Layer 8 of a small transformer language model trained on English Wikipedia (11 layers, counted from 0, width 64).
A neuron adds its activation times its output weights to the MLP's output. To switch it off is to set its activation to zero at one token and run the rest of the model.

Output weights of the MLP neurons that the questions are about. A number n stands for (n - 128) times 0.0018.
n1: 138, 162, 133, 118, 80, 127, 109, 126, 153, 111, 127, 134, 156, 203, 89, 143, 134, 80, 159, 91, 162, 138, 103, 129, 185, 92, 98, 143, 120, 100, 164, 152, 113, 95, 140, 101, 75, 68, 118, 205, 117, 148, 117, 128, 180, 77, 116, 128, 204, 150, 120, 137, 134, 112, 71, 207, 161, 90, 184, 88, 114, 175, 125, 147
n37: 144, 139, 134, 118, 200, 43, 155, 122, 148, 127, 185, 137, 161, 136, 136, 89, 69, 163, 134, 115, 179, 130, 74, 116, 130, 161, 125, 146, 104, 115, 161, 109, 166, 98, 97, 125, 134, 112, 209, 124, 140, 96, 145, 104, 117, 133, 203, 94, 108, 85, 98, 106, 135, 132, 126, 126, 89, 140, 146, 149, 170, 139, 75, 85
n39: 94, 187, 82, 112, 166, 136, 146, 104, 159, 110, 176, 115, 180, 111, 128, 100, 89, 200, 75, 105, 172, 125, 186, 91, 189, 200, 90, 122, 88, 188, 84, 140, 126, 111, 77, 106, 112, 49, 194, 135, 98, 119, 165, 116, 149, 123, 167, 188, 95, 124, 71, 119, 146, 124, 145, 72, 72, 75, 210, 132, 86, 142, 125, 102
n76: 97, 51, 110, 133, 145, 149, 158, 77, 97, 144, 85, 138, 64, 120, 175, 83, 136, 139, 160, 110, 207, 132, 172, 76, 167, 142, 139, 124, 70, 127, 94, 117, 165, 126, 128, 144, 167, 150, 105, 63, 169, 108, 129, 167, 173, 166, 75, 115, 204, 88, 127, 144, 115, 143, 182, 150, 124, 171, 87, 128, 102, 169, 85, 139
n84: 107, 131, 181, 158, 87, 185, 119, 125, 148, 202, 111, 100, 133, 121, 104, 105, 204, 80, 142, 117, 128, 107, 115, 133, 200, 120, 35, 98, 94, 185, 120, 89, 81, 147, 152, 130, 104, 118, 88, 144, 109, 72, 147, 91, 90, 146, 148, 127, 133, 159, 102, 98, 116, 121, 204, 117, 182, 112, 166, 81, 147, 76, 137, 168
n89: 113, 107, 166, 139, 76, 175, 129, 143, 104, 159, 82, 187, 164, 132, 90, 115, 172, 122, 155, 87, 102, 77, 116, 124, 98, 199, 138, 39, 203, 125, 105, 156, 105, 111, 155, 146, 165, 175, 108, 141, 95, 139, 126, 102, 91, 90, 156, 109, 146, 137, 196, 127, 148, 104, 50, 78, 160, 111, 127, 152, 68, 160, 88, 170
n92: 83, 96, 138, 117, 185, 185, 101, 83, 150, 145, 46, 69, 106, 140, 110, 127, 128, 155, 121, 180, 151, 126, 186, 118, 82, 175, 140, 86, 131, 141, 64, 101, 116, 187, 140, 155, 187, 62, 127, 108, 145, 85, 99, 92, 111, 106, 178, 160, 154, 145, 105, 124, 157, 93, 59, 101, 158, 166, 101, 127, 141, 170, 165, 161
n96: 104, 158, 185, 103, 93, 71, 136, 88, 138, 244, 102, 116, 159, 202, 91, 100, 122, 72, 197, 102, 178, 93, 125, 119, 109, 90, 154, 106, 96, 151, 101, 157, 124, 161, 71, 143, 222, 110, 131, 130, 62, 176, 144, 124, 115, 127, 155, 82, 114, 185, 91, 172, 127, 103, 134, 107, 162, 85, 114, 72, 142, 163, 108, 164
n98: 84, 144, 132, 105, 150, 127, 144, 189, 249, 190, 122, 125, 157, 93, 187, 129, 115, 121, 127, 117, 142, 172, 136, 100, 112, 102, 133, 143, 159, 145, 98, 115, 169, 135, 121, 122, 158, 89, 155, 57, 108, 121, 87, 72, 150, 184, 133, 135, 159, 91, 136, 126, 172, 104, 107, 77, 56, 95, 144, 137, 100, 123, 87, 124
n102: 163, 153, 82, 147, 148, 121, 131, 208, 136, 85, 164, 129, 132, 97, 78, 134, 79, 220, 101, 63, 101, 110, 165, 99, 111, 111, 169, 161, 118, 173, 147, 179, 127, 126, 111, 158, 129, 162, 145, 133, 105, 78, 175, 61, 96, 54, 153, 137, 122, 104, 136, 73, 148, 116, 72, 90, 153, 123, 204, 131, 124, 115, 134, 139
n109: 114, 119, 172, 116, 192, 116, 106, 129, 195, 73, 121, 106, 136, 72, 128, 84, 158, 115, 128, 221, 93, 138, 169, 100, 112, 105, 103, 59, 121, 179, 119, 141, 141, 137, 102, 84, 136, 164, 133, 157, 114, 125, 136, 143, 111, 165, 177, 11, 186, 182, 151, 82, 113, 116, 181, 123, 162, 135, 142, 4, 156, 152, 116, 142
n133: 169, 80, 53, 104, 176, 113, 123, 125, 77, 134, 150, 81, 137, 140, 183, 132, 101, 115, 99, 143, 109, 96, 105, 114, 39, 181, 156, 143, 107, 197, 155, 154, 85, 112, 135, 137, 126, 137, 131, 113, 132, 68, 140, 191, 135, 217, 118, 129, 104, 89, 162, 36, 108, 123, 210, 135, 110, 185, 178, 186, 149, 125, 103, 132
n134: 75, 157, 114, 171, 112, 160, 113, 84, 204, 134, 110, 132, 113, 122, 95, 149, 122, 205, 53, 123, 111, 162, 163, 173, 127, 56, 178, 169, 96, 162, 120, 57, 94, 147, 121, 134, 126, 101, 119, 139, 125, 114, 146, 200, 51, 77, 129, 81, 140, 81, 129, 125, 194, 137, 158, 183, 104, 83, 129, 120, 194, 123, 97, 117
n135: 132, 93, 70, 119, 127, 118, 104, 150, 58, 135, 118, 115, 166, 141, 109, 151, 138, 155, 190, 109, 61, 146, 112, 147, 94, 100, 126, 170, 171, 103, 135, 136, 97, 132, 122, 139, 132, 138, 183, 79, 100, 164, 142, 120, 107, 101, 117, 80, 114, 63, 116, 143, 206, 213, 111, 152, 79, 124, 153, 187, 128, 116, 162, 164
n142: 133, 186, 148, 200, 92, 132, 82, 134, 118, 133, 103, 112, 105, 115, 93, 118, 130, 99, 137, 103, 134, 124, 139, 189, 157, 159, 134, 104, 119, 163, 110, 118, 120, 155, 111, 146, 137, 104, 107, 99, 64, 194, 116, 121, 101, 91, 127, 151, 114, 145, 117, 178, 118, 95, 206, 144, 151, 74, 93, 126, 159, 214, 142, 77
n161: 198, 163, 88, 126, 160, 149, 124, 169, 101, 227, 99, 145, 138, 96, 104, 166, 88, 137, 170, 66, 92, 141, 88, 131, 195, 123, 161, 102, 71, 115, 168, 107, 192, 161, 106, 148, 96, 136, 69, 109, 106, 55, 111, 145, 121, 171, 111, 127, 146, 144, 120, 138, 118, 139, 114, 114, 167, 105, 99, 116, 98, 128, 146, 105

Each question names a token from some text and the token that comes next. It shows the activations a of the neurons there, in the order above. A number n stands for (n - 128) times 0.062.

Then comes g, the gradient of the next token's log-probability with respect to the MLP's output, scaled to length 1. A neuron's effect is roughly proportional to its activation times (output weights . g). A number n stands for (n - 128) times 0.0048.

" cons", then "ul"
a: 128, 127, 128, 128, 128, 123, 128, 128, 128, 128, 142, 128, 128, 131, 128, 83
g: 128, 89, 142, 76, 114, 167, 142, 101, 174, 150, 158, 150, 76, 128, 174, 143, 88, 127, 146, 177, 133, 126, 143, 132, 139, 103, 168, 128, 137, 120, 69, 137, 139, 133, 127, 101, 122, 118, 135, 124, 152, 198, 134, 96, 127, 119, 93, 128, 117, 93, 144, 116, 122, 92, 121, 135, 95, 152, 126, 144, 145, 84, 129, 143
Which neuron, switched off, lowers the next token's probability most? n161

"an", then "at"
a: 128, 128, 128, 128, 128, 128, 131, 124, 124, 128, 128, 128, 143, 128, 143, 128
g: 155, 139, 148, 153, 150, 149, 88, 143, 86, 177, 107, 183, 105, 104, 120, 129, 115, 95, 123, 147, 128, 155, 139, 92, 73, 142, 155, 147, 140, 142, 149, 115, 169, 117, 161, 90, 105, 133, 121, 148, 146, 124, 97, 98, 113, 131, 160, 157, 125, 116, 116, 146, 135, 129, 111, 101, 46, 100, 143, 101, 139, 142, 155, 121
Which neuron, switched off, lowers the next token's probability most? n96

" con", then "fer"
a: 128, 128, 128, 128, 128, 128, 146, 126, 128, 126, 128, 128, 128, 128, 128, 128
g: 138, 134, 130, 126, 131, 136, 67, 127, 158, 126, 123, 248, 157, 82, 149, 141, 81, 149, 99, 141, 122, 125, 145, 139, 173, 142, 117, 106, 125, 120, 153, 148, 167, 144, 107, 119, 118, 106, 110, 147, 130, 133, 126, 146, 125, 122, 123, 120, 144, 106, 152, 116, 100, 126, 115, 83, 96, 126, 121, 148, 107, 138, 82, 132
Which neuron, switched off, raises the next token's probability most? n92

"se", then "."
a: 128, 109, 128, 128, 128, 128, 127, 153, 128, 128, 128, 128, 128, 128, 128, 128
g: 109, 116, 113, 113, 85, 131, 128, 152, 110, 173, 165, 110, 105, 192, 117, 135, 162, 98, 95, 121, 137, 139, 130, 150, 112, 135, 135, 160, 106, 94, 139, 167, 87, 98, 131, 129, 132, 118, 125, 128, 133, 118, 123, 171, 134, 151, 89, 129, 50, 155, 116, 157, 152, 107, 152, 120, 144, 65, 145, 142, 127, 119, 151, 160
Which two neurons, each switched off alone, lower its probability most, in order? n96, n37

" ", then "6"
a: 128, 115, 128, 128, 128, 128, 128, 90, 128, 128, 128, 131, 128, 128, 118, 101
g: 114, 119, 111, 121, 108, 131, 115, 99, 83, 93, 119, 143, 122, 131, 136, 153, 172, 89, 113, 79, 116, 160, 139, 80, 110, 157, 102, 147, 92, 139, 132, 143, 103, 103, 154, 133, 139, 121, 183, 109, 119, 133, 113, 136, 133, 132, 192, 127, 147, 175, 142, 142, 172, 142, 87, 139, 162, 138, 140, 156, 149, 131, 103, 70
Which neuron, switched off, lowers the next token's probability most? n161

"87", then " t"
a: 117, 113, 128, 128, 138, 148, 113, 128, 128, 128, 128, 128, 128, 128, 125, 128
g: 175, 138, 113, 101, 108, 136, 126, 129, 143, 117, 161, 150, 118, 123, 118, 99, 174, 120, 124, 114, 132, 120, 133, 152, 132, 141, 130, 83, 183, 172, 77, 168, 147, 131, 132, 104, 104, 125, 66, 146, 121, 164, 112, 103, 118, 139, 137, 148, 182, 158, 141, 125, 87, 163, 107, 107, 130, 105, 129, 70, 146, 133, 95, 107
Which two neurons, each switched off alone, lower its probability most, in order? n89, n37

"ough", then " the"
a: 167, 114, 149, 128, 128, 128, 138, 128, 118, 128, 156, 114, 128, 93, 171, 139
g: 166, 87, 153, 123, 157, 108, 137, 100, 126, 159, 89, 99, 139, 155, 162, 127, 60, 121, 157, 107, 156, 169, 128, 63, 172, 164, 128, 100, 105, 120, 133, 117, 157, 117, 116, 145, 140, 158, 112, 165, 120, 106, 152, 121, 116, 82, 117, 139, 111, 135, 122, 102, 144, 102, 99, 136, 156, 113, 153, 116, 174, 115, 135, 128
Which two neurons, each switched off alone, lower its probability most, in order? n135, n1

" R", then "an"
a: 128, 128, 128, 128, 75, 124, 128, 128, 128, 128, 86, 127, 128, 128, 128, 128
g: 169, 96, 155, 117, 146, 119, 172, 100, 118, 103, 127, 127, 121, 173, 158, 99, 156, 136, 180, 133, 96, 106, 118, 99, 114, 146, 156, 112, 116, 87, 117, 118, 125, 138, 139, 99, 120, 102, 132, 114, 153, 79, 132, 167, 123, 99, 143, 156, 105, 121, 118, 103, 130, 221, 95, 166, 107, 113, 114, 129, 142, 144, 143, 127
Which two neurons, each switched off alone, lower its probability most, in order? n84, n109

" Sh", then "ar"
a: 128, 133, 128, 128, 128, 128, 136, 128, 128, 128, 83, 106, 146, 128, 128, 128
g: 159, 100, 121, 153, 114, 125, 102, 153, 137, 142, 128, 163, 106, 102, 152, 109, 96, 86, 139, 116, 122, 135, 131, 75, 102, 178, 121, 137, 146, 160, 130, 134, 140, 147, 165, 167, 77, 129, 91, 108, 124, 73, 114, 146, 156, 161, 167, 130, 85, 118, 116, 156, 112, 143, 126, 125, 83, 101, 94, 156, 157, 149, 147, 156
Which neuron, switched off, lowers the next token's probability most? n109

"ain", then "t"
a: 128, 126, 76, 128, 128, 128, 122, 180, 128, 127, 128, 128, 130, 128, 134, 128
g: 105, 89, 145, 124, 124, 135, 105, 186, 107, 116, 135, 117, 139, 130, 167, 160, 124, 95, 139, 149, 136, 144, 141, 83, 109, 130, 154, 119, 146, 127, 125, 92, 89, 125, 144, 139, 133, 131, 147, 88, 50, 115, 90, 117, 120, 135, 131, 115, 155, 155, 146, 114, 193, 108, 150, 99, 123, 109, 147, 134, 190, 99, 161, 144
Which neuron, switched off, lowers the next token's probability most? n39

",", then " two"
a: 139, 122, 119, 135, 128, 128, 128, 128, 128, 128, 138, 7, 128, 95, 128, 128
g: 129, 148, 129, 115, 164, 131, 173, 144, 104, 87, 135, 132, 127, 133, 106, 146, 129, 144, 136, 116, 91, 123, 108, 119, 142, 112, 88, 108, 128, 122, 142, 83, 145, 87, 80, 123, 138, 160, 94, 177, 172, 127, 168, 103, 142, 130, 121, 143, 147, 128, 120, 99, 113, 149, 139, 156, 157, 181, 166, 158, 114, 58, 114, 90
Which neuron, switched off, raises the next token's probability most? n133

"it", then "ang"
a: 128, 115, 128, 176, 128, 128, 128, 128, 148, 128, 128, 128, 128, 128, 140, 133
g: 157, 142, 104, 133, 115, 116, 144, 113, 124, 83, 80, 145, 155, 99, 115, 115, 93, 140, 110, 148, 165, 117, 97, 110, 124, 116, 113, 137, 137, 104, 158, 123, 177, 141, 156, 71, 156, 138, 84, 114, 156, 117, 119, 214, 105, 121, 147, 139, 135, 117, 136, 109, 121, 170, 146, 83, 136, 130, 109, 153, 105, 140, 160, 157
Which neuron, switched off, raises the next token's probability most? n98

"an", then "ies"
a: 127, 128, 128, 128, 105, 140, 128, 128, 132, 128, 128, 159, 128, 128, 146, 162
g: 165, 143, 125, 147, 127, 106, 159, 159, 107, 91, 93, 83, 105, 167, 160, 136, 138, 121, 107, 111, 108, 135, 124, 119, 85, 111, 106, 177, 145, 154, 153, 103, 101, 85, 126, 165, 139, 122, 106, 116, 160, 138, 173, 173, 94, 143, 134, 128, 124, 115, 118, 111, 159, 95, 147, 118, 101, 134, 157, 162, 177, 104, 114, 83
Which neuron, switched off, lowers the next token's probability most? n133

"e", then "z"
a: 128, 133, 128, 133, 126, 128, 99, 128, 127, 128, 128, 128, 128, 121, 129, 128
g: 90, 121, 138, 152, 145, 112, 152, 152, 117, 87, 136, 120, 102, 166, 134, 108, 117, 135, 126, 156, 132, 118, 153, 159, 149, 142, 140, 156, 154, 121, 151, 153, 118, 117, 88, 149, 115, 172, 156, 120, 76, 90, 68, 135, 153, 159, 90, 119, 86, 119, 88, 109, 140, 133, 128, 87, 136, 155, 119, 108, 139, 103, 200, 123
Which neuron, switched off, lowers the next token's probability most? n92

"ed", then " by"
a: 128, 120, 129, 128, 128, 131, 110, 128, 128, 119, 128, 128, 128, 128, 128, 128
g: 159, 164, 71, 143, 131, 121, 143, 145, 131, 70, 93, 139, 131, 101, 99, 154, 134, 153, 156, 132, 90, 129, 77, 95, 120, 108, 152, 90, 96, 122, 150, 128, 84, 120, 103, 148, 129, 169, 111, 103, 113, 132, 97, 150, 151, 136, 96, 140, 136, 121, 137, 152, 165, 102, 153, 154, 155, 124, 178, 125, 123, 157, 174, 125
Which neuron, switched off, lowers the next token's probability most? n92

"les", then " and"
a: 128, 95, 131, 128, 128, 126, 125, 128, 128, 128, 128, 128, 128, 128, 127, 128
g: 90, 173, 139, 106, 125, 163, 132, 97, 152, 200, 96, 137, 121, 158, 131, 105, 158, 112, 106, 125, 58, 108, 144, 91, 111, 138, 136, 125, 144, 104, 119, 113, 117, 156, 116, 111, 123, 111, 158, 81, 132, 168, 127, 157, 128, 113, 129, 138, 116, 87, 133, 120, 184, 142, 96, 173, 142, 147, 109, 112, 114, 151, 159, 124
Which neuron, switched off, lowers the next token's probability most? n37

"j", then "ury"
a: 128, 128, 128, 128, 112, 128, 128, 128, 125, 128, 124, 138, 128, 122, 139, 91
g: 158, 96, 140, 113, 156, 175, 109, 94, 121, 146, 133, 141, 86, 137, 148, 134, 149, 143, 195, 154, 101, 141, 136, 157, 157, 71, 113, 107, 132, 104, 127, 94, 110, 132, 101, 126, 113, 119, 104, 116, 131, 132, 86, 103, 151, 111, 113, 112, 169, 172, 101, 144, 169, 87, 156, 126, 129, 111, 162, 138, 86, 108, 161, 143
Which neuron, switched off, raises the next token's probability most? n161

" with", then "out"
a: 128, 130, 113, 152, 128, 128, 141, 128, 129, 128, 169, 128, 128, 118, 135, 128
g: 100, 130, 124, 118, 116, 182, 152, 109, 116, 108, 132, 100, 149, 167, 111, 116, 156, 154, 112, 182, 169, 140, 103, 123, 108, 105, 147, 183, 130, 133, 139, 121, 134, 105, 176, 92, 156, 117, 137, 112, 129, 129, 140, 87, 108, 155, 63, 115, 127, 114, 103, 80, 163, 115, 89, 94, 142, 161, 123, 147, 144, 103, 148, 147
Which two neurons, each switched off alone, lower its probability most, in order? n92, n39

"ly", then " p"
a: 121, 86, 128, 128, 137, 128, 128, 128, 128, 128, 128, 128, 128, 89, 128, 128
g: 127, 125, 137, 135, 142, 136, 104, 186, 126, 93, 129, 148, 100, 133, 172, 123, 144, 156, 113, 104, 122, 129, 114, 166, 131, 106, 74, 152, 125, 180, 109, 127, 164, 124, 88, 105, 106, 159, 118, 137, 128, 176, 139, 176, 93, 119, 175, 144, 126, 139, 127, 97, 106, 113, 131, 94, 110, 129, 54, 125, 160, 141, 116, 103
Which neuron, switched off, lowers the next token's probability most? n135

"l", then "ative"
a: 127, 147, 128, 145, 127, 128, 128, 128, 128, 128, 121, 128, 128, 113, 128, 141
g: 136, 165, 135, 94, 150, 105, 112, 152, 134, 97, 85, 114, 149, 128, 115, 157, 173, 130, 116, 88, 180, 140, 105, 164, 119, 146, 155, 86, 91, 139, 164, 129, 166, 127, 77, 142, 117, 116, 121, 113, 130, 183, 145, 83, 131, 100, 130, 101, 119, 125, 174, 110, 98, 166, 140, 131, 145, 142, 154, 132, 115, 98, 88, 121
Which neuron, switched off, lowers the next token's probability most? n37

" and", then " one"
a: 128, 114, 108, 128, 128, 128, 130, 128, 128, 128, 128, 128, 128, 127, 133, 128
g: 136, 164, 97, 119, 123, 139, 151, 150, 100, 108, 137, 102, 140, 148, 124, 118, 58, 142, 169, 124, 126, 160, 94, 114, 121, 125, 115, 96, 113, 118, 109, 117, 146, 114, 126, 147, 128, 155, 73, 163, 197, 147, 163, 123, 148, 93, 85, 109, 97, 128, 146, 147, 113, 155, 136, 114, 164, 157, 144, 155, 100, 93, 166, 102
Which neuron, switched off, lowers the next token's probability most? n39

"i", then " D"
a: 99, 128, 128, 128, 125, 128, 133, 128, 128, 156, 128, 128, 128, 128, 128, 128
g: 133, 140, 127, 131, 130, 113, 127, 174, 131, 85, 142, 133, 120, 124, 127, 55, 113, 139, 156, 78, 128, 121, 120, 143, 141, 83, 132, 102, 92, 172, 133, 144, 47, 117, 137, 120, 172, 125, 123, 118, 87, 159, 110, 143, 121, 137, 170, 123, 191, 138, 135, 159, 146, 140, 160, 115, 128, 141, 139, 101, 105, 153, 128, 118
Which neuron, switched off, lowers the next token's probability most? n102

"ile", then " stud"
a: 128, 130, 146, 128, 128, 128, 116, 128, 78, 128, 133, 81, 128, 90, 138, 128
g: 127, 136, 116, 166, 127, 137, 118, 141, 96, 172, 148, 117, 137, 120, 95, 141, 147, 118, 129, 123, 128, 108, 103, 172, 137, 132, 138, 166, 99, 155, 144, 110, 111, 120, 111, 132, 107, 163, 137, 127, 87, 134, 120, 117, 123, 117, 151, 101, 154, 148, 131, 184, 36, 99, 134, 118, 121, 182, 71, 132, 106, 180, 116, 120
Which neuron, switched off, lowers the next token's probability most? n98

"\n", then "In"
a: 78, 128, 128, 128, 64, 128, 128, 128, 128, 128, 89, 128, 93, 119, 128, 128
g: 117, 141, 133, 198, 146, 129, 145, 111, 124, 159, 104, 108, 155, 113, 88, 112, 112, 137, 136, 106, 134, 79, 129, 135, 124, 172, 98, 129, 115, 109, 144, 145, 90, 187, 131, 119, 127, 85, 131, 142, 149, 165, 153, 113, 96, 150, 88, 120, 176, 135, 149, 140, 124, 150, 155, 105, 94, 176, 92, 127, 108, 78, 133, 114
Which two neurons, each switched off alone, lower its probability most, in order? n1, n109

",", then " but"
a: 178, 127, 138, 128, 124, 128, 128, 128, 128, 128, 148, 24, 128, 101, 129, 128
g: 87, 103, 130, 70, 104, 129, 101, 142, 121, 160, 122, 158, 166, 159, 140, 127, 145, 139, 127, 152, 121, 110, 123, 161, 142, 121, 99, 111, 104, 83, 147, 160, 125, 127, 149, 116, 112, 121, 137, 99, 204, 161, 129, 121, 108, 133, 139, 109, 75, 105, 161, 115, 187, 115, 104, 141, 151, 90, 106, 128, 148, 114, 171, 125
Which neuron, switched off, lowers the next token's probability most? n133

"-", then "s"
a: 128, 128, 128, 128, 120, 128, 128, 128, 128, 128, 90, 154, 128, 142, 128, 128
g: 131, 125, 145, 144, 152, 185, 138, 104, 102, 151, 157, 40, 130, 137, 108, 104, 155, 122, 149, 94, 153, 105, 114, 129, 116, 62, 128, 108, 107, 145, 119, 146, 63, 149, 148, 120, 98, 134, 111, 143, 110, 130, 140, 126, 115, 171, 131, 161, 154, 110, 123, 153, 106, 149, 142, 163, 118, 103, 173, 135, 132, 104, 132, 143
Which neuron, switched off, lowers the next token's probability most? n133

"ance", then " to"
a: 128, 62, 128, 128, 128, 128, 132, 128, 128, 128, 128, 128, 128, 128, 134, 131
g: 116, 122, 177, 130, 123, 91, 127, 156, 107, 135, 156, 158, 140, 164, 108, 125, 148, 82, 59, 131, 130, 100, 153, 183, 112, 144, 89, 155, 124, 104, 114, 108, 140, 152, 114, 126, 123, 122, 103, 134, 163, 117, 111, 150, 91, 165, 133, 117, 158, 143, 168, 104, 133, 147, 103, 159, 88, 100, 168, 103, 103, 141, 148, 93
Which neuron, switched off, lowers the next token's probability most? n37

" ", then "40"
a: 128, 153, 128, 128, 128, 128, 128, 122, 128, 128, 128, 126, 128, 128, 128, 126
g: 97, 144, 135, 156, 158, 132, 103, 118, 92, 145, 122, 120, 107, 96, 127, 135, 75, 144, 152, 141, 133, 152, 128, 154, 161, 151, 74, 134, 124, 105, 136, 106, 97, 105, 82, 133, 134, 120, 130, 146, 153, 173, 159, 100, 140, 85, 121, 124, 115, 133, 143, 141, 95, 110, 170, 213, 112, 167, 133, 138, 103, 105, 100, 154
Which neuron, switched off, lowers the next token's probability most? n37

"3", then " October"
a: 128, 127, 128, 129, 128, 128, 125, 134, 128, 128, 128, 128, 128, 128, 128, 128
g: 150, 159, 176, 132, 174, 114, 144, 147, 91, 97, 159, 104, 153, 140, 147, 108, 83, 132, 73, 127, 150, 90, 168, 155, 159, 114, 139, 82, 131, 148, 114, 120, 135, 189, 145, 100, 128, 104, 99, 144, 105, 137, 144, 137, 119, 125, 82, 111, 155, 129, 122, 103, 129, 76, 161, 130, 156, 136, 102, 117, 141, 127, 96, 127
Which neuron, switched off, lowers the next token's probability most? n96

"ang", then "i"
a: 132, 116, 128, 129, 128, 128, 128, 128, 158, 128, 129, 128, 128, 128, 128, 128
g: 135, 107, 147, 133, 166, 149, 162, 133, 143, 132, 130, 117, 158, 85, 105, 161, 181, 111, 128, 100, 133, 120, 119, 124, 133, 104, 157, 136, 152, 105, 151, 74, 160, 128, 126, 113, 74, 76, 110, 90, 125, 145, 129, 112, 153, 104, 142, 128, 108, 100, 137, 143, 138, 122, 103, 134, 113, 192, 121, 107, 103, 121, 207, 138
Which neuron, switched off, lowers the next token's probability most? n98

" of", then " New"
a: 127, 127, 129, 128, 132, 128, 163, 128, 128, 128, 231, 109, 128, 99, 131, 128
g: 132, 125, 148, 98, 123, 156, 130, 89, 82, 125, 170, 86, 142, 162, 155, 127, 123, 146, 77, 132, 152, 124, 146, 114, 151, 132, 139, 147, 151, 175, 109, 80, 103, 119, 133, 87, 111, 108, 156, 150, 157, 182, 94, 90, 141, 95, 103, 132, 157, 117, 120, 128, 93, 102, 175, 151, 175, 122, 123, 131, 100, 123, 135, 132
Which neuron, switched off, lowers the next token's probability most? n135

"ing", then " an"
a: 128, 114, 149, 144, 130, 132, 93, 128, 113, 128, 128, 128, 128, 98, 128, 128
g: 92, 130, 61, 147, 142, 65, 148, 168, 117, 143, 131, 163, 132, 103, 125, 164, 77, 131, 122, 124, 109, 125, 119, 155, 102, 122, 88, 107, 154, 135, 126, 144, 98, 137, 118, 128, 150, 162, 182, 121, 151, 170, 111, 129, 157, 131, 146, 143, 124, 119, 105, 132, 94, 145, 168, 110, 114, 162, 63, 140, 139, 108, 136, 128
Which neuron, switched off, lowers the next token's probability most? n92

"ie", then " R"
a: 121, 127, 130, 125, 132, 128, 129, 97, 146, 128, 128, 128, 128, 128, 127, 129
g: 155, 132, 184, 82, 127, 91, 126, 150, 147, 124, 134, 120, 132, 134, 94, 122, 133, 103, 115, 124, 158, 123, 141, 191, 122, 119, 150, 125, 145, 120, 105, 75, 154, 135, 114, 98, 147, 104, 123, 142, 200, 139, 148, 105, 130, 101, 105, 123, 124, 130, 99, 100, 101, 146, 151, 114, 91, 108, 154, 128, 185, 182, 106, 100
Which neuron, switched off, raises the next token's probability most? n96

"i", then " ="
a: 119, 127, 128, 128, 120, 128, 134, 126, 124, 128, 128, 128, 128, 128, 128, 128
g: 143, 138, 124, 114, 109, 209, 141, 157, 121, 160, 127, 139, 76, 140, 119, 177, 137, 142, 134, 113, 152, 146, 106, 115, 148, 135, 114, 68, 135, 110, 130, 86, 110, 121, 141, 158, 127, 153, 179, 112, 118, 113, 127, 96, 129, 118, 103, 135, 83, 76, 115, 132, 97, 177, 164, 93, 158, 128, 150, 138, 123, 122, 119, 112
Which neuron, switched off, raises the next token's probability most? n84

" |", then " Te"
a: 136, 120, 128, 128, 136, 128, 127, 128, 128, 128, 128, 128, 128, 128, 128, 128
g: 117, 103, 92, 132, 152, 128, 149, 140, 172, 72, 149, 147, 141, 102, 82, 128, 145, 163, 120, 131, 139, 181, 106, 119, 108, 136, 132, 102, 179, 109, 132, 115, 120, 99, 120, 106, 114, 114, 134, 103, 140, 146, 117, 89, 148, 124, 139, 139, 142, 133, 186, 84, 95, 157, 121, 174, 190, 94, 101, 139, 97, 134, 124, 144
Which neuron, switched off, lowers the next token's probability most? n1

"ame", then " in"
a: 129, 97, 128, 128, 128, 128, 128, 128, 128, 128, 128, 128, 128, 128, 98, 128
g: 142, 109, 152, 158, 121, 139, 126, 129, 123, 121, 130, 163, 165, 140, 109, 127, 170, 109, 141, 148, 165, 89, 87, 92, 174, 123, 135, 150, 174, 147, 153, 129, 92, 163, 149, 166, 63, 88, 148, 156, 118, 74, 121, 84, 100, 101, 115, 108, 145, 93, 114, 127, 129, 154, 112, 140, 89, 111, 132, 126, 133, 118, 130, 151
Which neuron, switched off, lowers the next token's probability most? n142

" R", then "ich"
a: 128, 128, 128, 128, 81, 109, 128, 128, 128, 128, 92, 127, 122, 128, 128, 128
g: 99, 172, 122, 151, 144, 99, 105, 159, 142, 116, 140, 87, 162, 111, 140, 134, 153, 182, 117, 125, 158, 157, 105, 126, 85, 118, 131, 92, 83, 125, 134, 110, 107, 156, 74, 142, 138, 68, 118, 113, 130, 115, 170, 131, 157, 119, 129, 95, 138, 115, 177, 135, 97, 153, 103, 108, 126, 134, 164, 101, 132, 144, 155, 165
Which neuron, switched off, lowers the next token's probability most? n89

"et", then " St"
a: 128, 107, 119, 128, 123, 128, 148, 123, 128, 128, 128, 128, 128, 128, 154, 128
g: 142, 174, 117, 116, 111, 130, 122, 98, 99, 163, 159, 150, 109, 95, 121, 126, 144, 183, 112, 117, 142, 98, 135, 106, 104, 121, 131, 97, 122, 130, 100, 122, 115, 166, 108, 136, 154, 111, 135, 174, 110, 142, 128, 92, 121, 120, 147, 119, 177, 148, 160, 87, 49, 149, 134, 180, 136, 119, 91, 119, 171, 149, 106, 139
Which neuron, switched off, raises the next token's probability most? n96

" February", then " "
a: 129, 128, 128, 128, 128, 126, 128, 128, 128, 102, 128, 128, 128, 128, 56, 154
g: 130, 105, 144, 121, 118, 121, 141, 172, 122, 142, 108, 124, 73, 134, 121, 108, 155, 107, 122, 133, 155, 147, 125, 130, 147, 120, 162, 110, 151, 124, 94, 127, 94, 106, 134, 89, 133, 158, 136, 166, 164, 149, 159, 112, 97, 94, 106, 115, 184, 136, 157, 130, 130, 72, 136, 90, 132, 210, 156, 125, 98, 87, 115, 129
Which neuron, switched off, lowers the next token's probability most? n142

" |", then "\n"
a: 128, 125, 128, 128, 128, 128, 122, 128, 128, 128, 119, 128, 123, 128, 128, 128
g: 136, 105, 96, 139, 133, 159, 113, 113, 138, 163, 137, 122, 186, 191, 137, 158, 105, 128, 108, 157, 115, 122, 91, 123, 158, 145, 111, 145, 103, 130, 136, 117, 142, 154, 133, 100, 126, 85, 99, 103, 125, 130, 120, 194, 124, 74, 139, 106, 49, 118, 129, 140, 155, 135, 119, 140, 83, 155, 121, 137, 156, 134, 133, 114
Which neuron, switched off, lowers the next token's probability most? n109